Layer 9 of a small transformer language model trained on English Wikipedia (14 layers, counted from 0, width 96). Numbers have three digits each and are written without spaces.
A neuron's activation on a vector x is ReLU(weights . x), where the dot is the dot product.

Input weights of the MLP neurons that the questions are about. A number n stands for (n - 500) times 0.00056.
n7: 590586526420408691508491448801622436312616406377741549676566382421500590872482749661697174421168604449638558767694596643560466442546310718283473487302396746657762738568452624394505615373536675414360396314414447442474679690550460464655646336382315553419835371504571509599549429306451357279
n23: 372363152403524625784525445537539599591443435616622565927360401440735451553442481455427420456269328589235496487399318617582553403717740731584484400553290500532528636397615436356257472541500663422699599631683568596664547588484500355347584460520492212275612589293488536471638504553360630546
n51: 467402537554424287777602644430651441443457722458411430400485634711196669577460437321687695416258567533515477272497564459508442601632666387535656458480342332546492768326697462477500500457571438523451310571526626500413545577287439438480758659561320715488615628751439519269310318551515579336
n88: 654549549411442669688551442590244530533492895429610610391534526634593188337647512496615756629647496557534411314440478451647289623775474487332767487649754481318421182341426601601431243225380389459540711491553471399672433441320625593500374500459447378543641496528722508530576618731693624714
n104: 318688686630567356571342530496407508766607442376318580590349461598553412489691435561565321534492276798530534272486352452397464648389334385413111130634302514712437560578545719557477458342589481493444470485661545421574484508682470542411658538478522662350558606522500523408412447542398407284
n136: 452585500303393367523589451424288624397466284636256353541450402712395441594603433240571469401474389464583513570478594569528500425504321574645487637276598692783369546517582492243321258466564652443873639227532752138496332371589620654547492592385411583170624404727566772589454538593508390500
n143: 252462544395497575524600529457410292619638616351596398448718600754549447614413382428609551254430520519716628500684577487417377464503439582507447591510630512567644558510349311493547598433563427503486490510361438493475583529553607507651422523458379575417578497740490667579608411247344516287
n157: 427641603517323497487440364335669762428500656425511458315479511380573370621461546705437460507323496606410611456472511544520337521526673601455531486605458356459490497458554710304641389687672472618434687549520360614439482617574599479408565670582517658405603202553229493430667302289534618407
n254: 656334664643544463576347420652480600693439527371050271754520346642516550427692558709639598504508351192260740444634429488563346488746521636443570508529284500424432524633552378536704419711529434484491528641681536394488422468280427480533658333416192561624438549283480508335406594504658540277
n272: 286508594805369568631496609409625439534444500589509543445364491211612626452487618354375567272355260631649671347389496454587391243949268460513676823427168634496420390500622487594653274500552716621374517522785572398504527568674534380294547487437251704318557423317449526569517380378585529394
n275: 254507404458421542447539365597313567719458339382440304367546625435427651547406606531569568629551683658374492419609555690675363477562496524633623721272649440771553557469575553660391607722216539560323620723356341259444622397285724332567470691549504435484588569500523592701550431644370474655
n284: 472260521478573404630590569668522262507385525639808422580599602482507530340602412444370508624572455436297352675536265712507225633573723523434619614422666510279605405402471357526428504380313403385733381636543639592428574706605474404594375386522568478530556400697709548612478570702485410649
n294: 542699428583675504456921365616562359761432357406521405785339516449421360630411639540508310718415645689425547811606451592400478627552537446449683512317633711481423465609581508677399492520616572596330396315412328567657412378223363741585567437481450410436617555534449464380544662712649458312
n300: 447244454331486471459552514563464564489577623485363393631671395500633285376492507518305680504684586511657460427578383603585362419573508446598703606382455611496460460406744507500384310485403700546523529511397507416340628518739456302256493650583493689314336507486671548493537669578562857189
n301: 522393426497562460652503604513474299612577519384639359437364555603383598447438440487644549467473544414643560584601534429387355493437681556387326613426531669431389550527281629500408620547629638296468556510639569350425309550500593707452361670772384560273401517367526413470232420321487438555
n322: 415537256469245461478527371508338433724395559542440388301658555320442606485595401554636573622472704459311508293476472541567267225504431573442496608672437664473841504464602669665382477374594516331500561532661359242541643412488569531642611693523496592296467593592466709691357523661581760684
n398: 417603455401185287232600519576434500628631406426578476402539109453607460641403283591504607590464383439654626546581427749665489599489393459433524657313230464616554535516767457916484484372372388442542519512389543402477638386275301449540347614469684629352541611669430516556464354648685442508
n405: 585414415161385392549557528655555274559609596544312536643560754412342577825467580363500298599541594677319605424618632520711439355371685643532743528455545348445445683254370348524389343373333626480453457414372476600551645752275544797389568552326543496374573633626329355541242480459556398500
n420: 486355465635550460490448429471468526550515420742409266421605574731537559661560507412599317647429515786431609554299549613454352624586572515580581315496563503496450500377475576348203460500526603677144475415567590522323342678311442315645482645396405489434799336368377482452569504345402539402
n438: 504554531685318780552553167484621635291431328583496492389316357464431260545492515609484357464274524508644520382389537492621394629693467467564238592496394637559520699578044408388381312529565338562635421541461425460629487839369702336533604452539589416293542656443393496577428560768672488492
n504: 465385551434627612482503245624497405614693424353510560490661358398520594615412472434703462617571322604510470674353575753638351440541638617520556605457402591565652628443519369516497622661671440513420610513420340461519451615436346513564379523380343536326450424299654543450460546296539516292
n529: 667344390380468587611593778412518561355565798477414670795674669805661388586500452735509337600289514390500417572614571558598435679478452605710445810384430576581352277641401236760533505439347246411437370360442436523469626714612182619312432505694767682230741560373523615579316486612683173694
n562: 406490567426490514568294432472592482586416346528391416524566500629373557424507580437841595521385464497378290485622464517615573511665496748587616528447461439479610192550527503556354490514319585425485647418632497441534585591454403430364743500438514389362654500357667871454468630159347497525
n565: 609717557568379458606247281227570638604343690500513419416508513609385641631656552585615487408457560884635660282428665385500488483672619619366475487577457477463558454569591592701263293255633393672496475026696437740356536378479584407444701652227537341243520496709655589483390483534517566574
n606: 492638368378336411496673472558619600720353566436585504363318678452471397691463508569643389472334512741658472359536504705547603415665487597391598346455330470233588476388241431540604411545521303259457349334586379298836861605529729463442274650488236512422574532612299516389655329628387421559
n628: 458415627636655526469630471504496661608570598256278585420376481478648478545658514544814631583429526412401592550556492568464299489597473557252581544511496514590572540699788536547582518612478104643330723620507565485525473562593660812579700467381301504496465489573500438552456471507661235367
n638: 373368548473523407374465379394519571637633619673189372542253397442519484515480669465356545151500307381693585476635353274564452442606553516600262477332690511401683677615538384454314419666775602526443538409586646199575443519658512740405504361348500623359493663677611613492488383551431334508
n645: 500554490486642665409518225351689493483451503358522306667580765598504329718363543408458485469460754376451507463616424517463407683437456617640447573436342665469524392647679514570640374450496574582463744489609278420555314699646604521522343542400599388607614584477684440610430588468273507536
n736: 518539524408525485690593389721389687410518531580587419518565332272302581445403625357500676377821478451646639462412616613553325361397443504598581511382381594511436323440411714467321365385400209422416625478616637220433573711489334442545485471686567442578427416563352526762522555441413361636

Each question shows a token from some text and the vector x that enters the MLP there. A number n stands for (n - 500) times 0.015.

"ian": 591716508597569634387521481495623520524517367360617433364386543515502459537422482488641489646426589352348547306476591468337731420404645552514405464516558504625446467571531553471630458474379440498387337569433440426436497392591412524599582486455504417470355529368480494527392520460446497532
Which neuron lights up most? n645

"9": 422472466512552565403557466356551438460434421650650482435447581351605481393655478524594509591271530502363486311408500416424716411508413512592375500498624520532418522449551474461472501323392570419551474594322358301474536410460510428597526448505493416499347517480545538584505484498475577604
The most active neuron and its activation: n322, at about 1.9

" ": 565527605495434481427498518387570422570402431464707615468483533588517530474473549431715495507332568305534610422441465408457564412408531534640393530471591457468436485442593379463565530509478550445439545611290566429339570417557472406564412459238408457418478610418526566460502487481534516452
Which neuron lights up most? n143

" William": 555663775573506410434617594442482452454436401475610447264413647490539429435640447554536482613320600421498571415499496495433642563522623611647452547590503433521462475588581512480515573506642478530453529627380385420472552440510527504571398438417491412506438474306364433471475350551608419502
The most active neuron and its activation: n157, at about 1.4

"4": 546564672500562552381464587371529475491446499474722486491436587422594408482682460432674467371361566500528519370465435366372607381521427588545490370542586608440385532567494377457552475377469550562423444534399577330355574521489477393516526455330393374452364507443450477566524537499496545487
Which neuron lights up most? n272

"1": 585452652514532474455560600332448447580455440480685620515462536488582547491534573452605518553364530377498620383361490440482600320418619556601389492381564553467459481440579407451467396407422446445391617584265503336428572404555451402502478508349472356402476556460557439475358466517558583425
Which neuron lights up most? n300

" three": 578604617500486486547520659454568516535502439452685607589370523451544590428567476541575602600353559454503592445498359458518575485446516574596386446627506422516393524459629443519536479447550576444385464468233537408428665401564490396624376358372415365465374549463570477503586600497409513436
The two highest activations, in order: n7, n23

" Sea": 549612716519551669426501502398626571548534432515686527377393563551543549556546566468512510638441510378508571502422508503477606466314574518732372522609465478389458331430555448438467490505492501481397553627302511547465536546532413614616487534417515451528326344306449484516515340524617537471
Which neuron lights up most? n157

" was": 532567632485570571289542569513525469526546418629579430574543381571500510421509506475569548415518619540412606467388396390536640545370683508582516411522650383404652511436467396491540535508430608490472371483514676455314462480547462568392407482260362422593338465559554511566471440623335530516
The two highest activations, in order: n638, n284

" Pen": 553575516561526574437518603412502383561336400472634467415470587452503495339521542410625571546438492231385534480377506431376604386289606584670425584542527367468409485482663468452402590518337509436344575560385472489411562423493422513567406487488487447424474390367480431524578348504641582489
Which neuron lights up most? n275

"em": 621553581433427429447540517552534563410405481401694545424542604446538542336476559467643647570412458264334573432443526293427647430314699494608464536549545496490488492463508558515599525407556472499335391487419544499476548432602598690566561492389480545336525509532418569545461543544385639479
Which neuron lights up most? n322

"jun": 604576645461622638423597382339564357526542291454635365470492550496512551443511447496598526488436491367503605396364572300331787394567496583596484561500587487455385437474540500443500479339338492459402446554393543348470475404600424460616453533526543363431523490295486503509403553418457519513
The three highest activations, in order: n562, n645, n301

" did": 656587754492537588485588588472515419411438439611633532528553481455523473459487409486634573482395532411514572511522375519443372501423557510536544418567586643394401509512613528491469439470389476542417553506465616432295522358585445428602461476257356388511250526416483493531627629510458499486
The most active neuron and its activation: n284, at about 1

" buildings": 434656618539447428361603593593540459418425453578684525483557545465594458476641434272535457453460528525671679503511319409540641393421680482569529414431601486295534461476519365511591433534549530561463396606504477615431583494548434407531532447421457457512394562514451609552559450620500512443
The two highest activations, in order: n284, n606

" this": 668580590468575575453548569479492449597558425445656545504439442470606454462610497430566562492510615445585590440402502434546549439334571560579508391547573490342427504359513432514524433393591415385474604574230478423445504391636448470551331425352376376442312559453629497494485518538510622435
Which neuron lights up most? n88

" (": 620547638449553394405483527403516467634471462610717514514416484571654483513554596445510470490327572282573567454351372405423545378459624574650409467513649567481519524508583377502434411451443526500425615602370448467355462407558450454526449508322426380501424570416595572446447458482546562477
Which neuron lights up most? n638

"th": 543560643544518434380561494354435463435526397486716474360574629391526568390560564403594547558354486290453691340550583383469732499499540484599443474579393311494458567555494530523568484486542417415374433570369446369518577392572422599459428448393511437487568421386459459561464572554493419525
The most active neuron and its activation: n628, at about 0.3

"ly": 598544631495558516489544432412555505471450330463773391545346602530637459419538525427500593520410395603494633370315547474412527443475644518594566356457665536407605612474510588477552412445469454618564491460301488456383509457611396452528510505483587494520418512442362478432540435476451536581
Which neuron lights up most? n157

" turn": 640516555433459638367622485465508387456370466440689470526447636443472523445547568442646573449440466310563627444359513369490638468375551488666432535588425530449409394380444531463544395578432405440411374537410490513413607473527498271564420352346471360549402502408388576502447489458390412427
The two highest activations, in order: n736, n606

"path": 698559603532459488426532384505558535388441362385646423568320599385486590326462497407534561393454518281458702365357514483448724420428569486623485531473553533343515600561598513481529369419434480371483440525373585545440486435599442493630543473466466406433501528426315459511340516472533387500
Which neuron lights up most? n736

",": 664509656567549488471475539456450504463460450582726462485468467580600495572566553370529545601351596429533684452420498458351516316415603539649452446510599467404476583429571349452517410441464604607489451474290625421445448402559447528566503494420340554375434509388478391527461426442462552505
The three highest activations, in order: n420, n136, n301

"s": 453621503525422472456488544532434475385364472525707623478526615490512446438584465332434530620357463405518658433500412374567671398425718461645526488551468504300491476497520338555548438480462403564403407612341544575452648503538551422572520398389496548546475482504492596482547495573431590415
The most active neuron and its activation: n284, at about 1.3

"6": 569563432406520500432447509483524656470509355455597513451331498383541461491579523509575403577442491506520460398339481475631665423483511464580440328526554465486354448402406494365471418498516512537328374440389559421353535363612588551444480492267491316559354500340446574694435487477520562488
Which neuron lights up most? n606

" music": 578514454531444512294514562443562597397473456481788498443406557454637444573558526461565514478364527499510588468380426418455541354379600507583436441467681453288418392443483422516493422429485499460422514363315526571534414360526560620553454403487418530511348598478394643482576494478445485465
Which neuron lights up most? n606

" imp": 614450577464458516426518434431451455479573371490641508498565359498545509343538564446603560492371454263592652429486436437527743411409502541577443372543536377436429355456608465531483464513482445414363516570425550321360559318553393507531436530373537342542278532442468406473567460616502417458
The two highest activations, in order: n398, n736

"c": 576588575430583622413569460442544382570505421474667418443545505448495525467414520493591543523420499385503643409412502307419839368410549541671490518589566362532485489361424487485460497430388584461346371518388466364493548491571313478555481509328581530412439532495329433539374503471335549555
The most active neuron and its activation: n405, at about 1.3

"f": 479580577399547601551518518448559403495567301447635415442494617512596480400526523450550542539359438265494628381416497416405819395569498498550540524526609463509488551493640450438499450540429501481342502463377606336431526389641305482583496440381640399463527486321499462447437478494496526552
The two highest activations, in order: n562, n272

" Pa": 614632567524446609341432479361435528613436408506556479354346532356517642458478549566557532502435454278434460376503499497462784463432620568628378464546476415619374466439533467468543583553342530463381520608351575561515514476595488617453500418325409532467341332543578522529454424606571525464
Which neuron lights up most? n628

"ca": 529616575484474457392562536374428504451561380481634519346547500450560573504470427395553500708405356329409539346589453424422791376317539520572497488459452411447482473366470547417464353471420521568468621632337481344511599460598431552670510525310539397538476456430492476480555613558500625527
The three highest activations, in order: n398, n322, n136

"er": 572449559481572503418485507528459490592399328372642601471483698508534576364546501504650562523418533324423564410476445442395756414319598579601483492562530564435411526531596399428474454434524485487329553586289585397369497420540330569617457377391395470519444525436573426491447544560445456503
Which neuron lights up most? n628

"rt": 473544644590578536557516434413650341390589280467582484433487501478431568440514541398515557544330420400491713324394486356378773467433456495564542505505597340428433501406456464549456437514471545479443513589414461429507535405627325524548454445475486331298592537443506417575461560532460433560
Which neuron lights up most? n272

" Con": 554584598415551488509464579472470412539421368489657467411484574523517599434433616612655606559372533208550536547441447414392660490336562555670476446578612510499424431464571458461375612504376622470370540563398464461421571491473512459582540467347440437446335483282468561526526406445594659515
The two highest activations, in order: n562, n301

"es": 459731564493477440414567469399587338464541452517644414415493616544517531512555380394531500553355338322499689393423422357386640469436670497543582383436530444502592486364422448535494453518511404636472368580419549457459610659526345366614462504493550477491528488452470584447522536518391641515
Which neuron lights up most? n51

"tam": 528711517507427528360512448419725514589554560496582327420532522495534356454607604492506514602442489336509583393339363395329728532483527537479420403616526334587437503383416468500621635468550537669359319428450437487531552508562402513498517530421520414471486453426517365572500429549465556604
The two highest activations, in order: n157, n565

" on": 587505618546495538458548538408546455588512448421702538495445450525570492556546591418583607534383596371548671469511457483505535365422536538669435460510626584428435499419560391475534399491484512469387523559282481395319535356572492402548498452291373346425445566453528484464465563522544545362
The three highest activations, in order: n143, n300, n7

" story": 676559527550558482322493516480581384399469485501689331399499597483489540439675659352514458438439479481613643440434539408408550528395513555633469327606535411362416396458600357539571524443585477401520527545439522599530547411515470553673547499386433389457326485348439437542538390601455509416
The most active neuron and its activation: n565, at about 0.71

" the": 532642518508609602465512595471486476535400486476658496440402500465601405409606595490546567535446587350476457382515535360577672526536567553570406438506538455547480493458417459547563479494388428433403561673203515476417573365674456470547400433348448337446333507525637501495406568521560608438
Which neuron lights up most? n88

" he": 625569609436514650370571522427464416561509455569591636530486451464602518375556487537528598438471583534498610406383519546464547494367535532613514429546511360393347382337586449462579391338495472460457506501346409371397418316564380487596377475350326392576390490449552449413526353545555642468
Which neuron lights up most? n88

" con": 546572586403568545433534470415444307634481336478660444513446560492486608453513552533691553548439538238567607435465466427405646468414592577639422489557543510435415432461640440494494517426358554422369562641360531353378559444536435393523515454351462455446354611292460561457451492504531512484
The most active neuron and its activation: n562, at about 1.4

" History": 480523637540572446450534412590574507450424446436851470444524615473545471440638463522437555579443466638589566488287590455461541400506730420566418400594569440400458475525615504502683480543488546494522288481452553546539580454542549420454476526520497532494405486340321456538517383594499479520
Which neuron lights up most? n606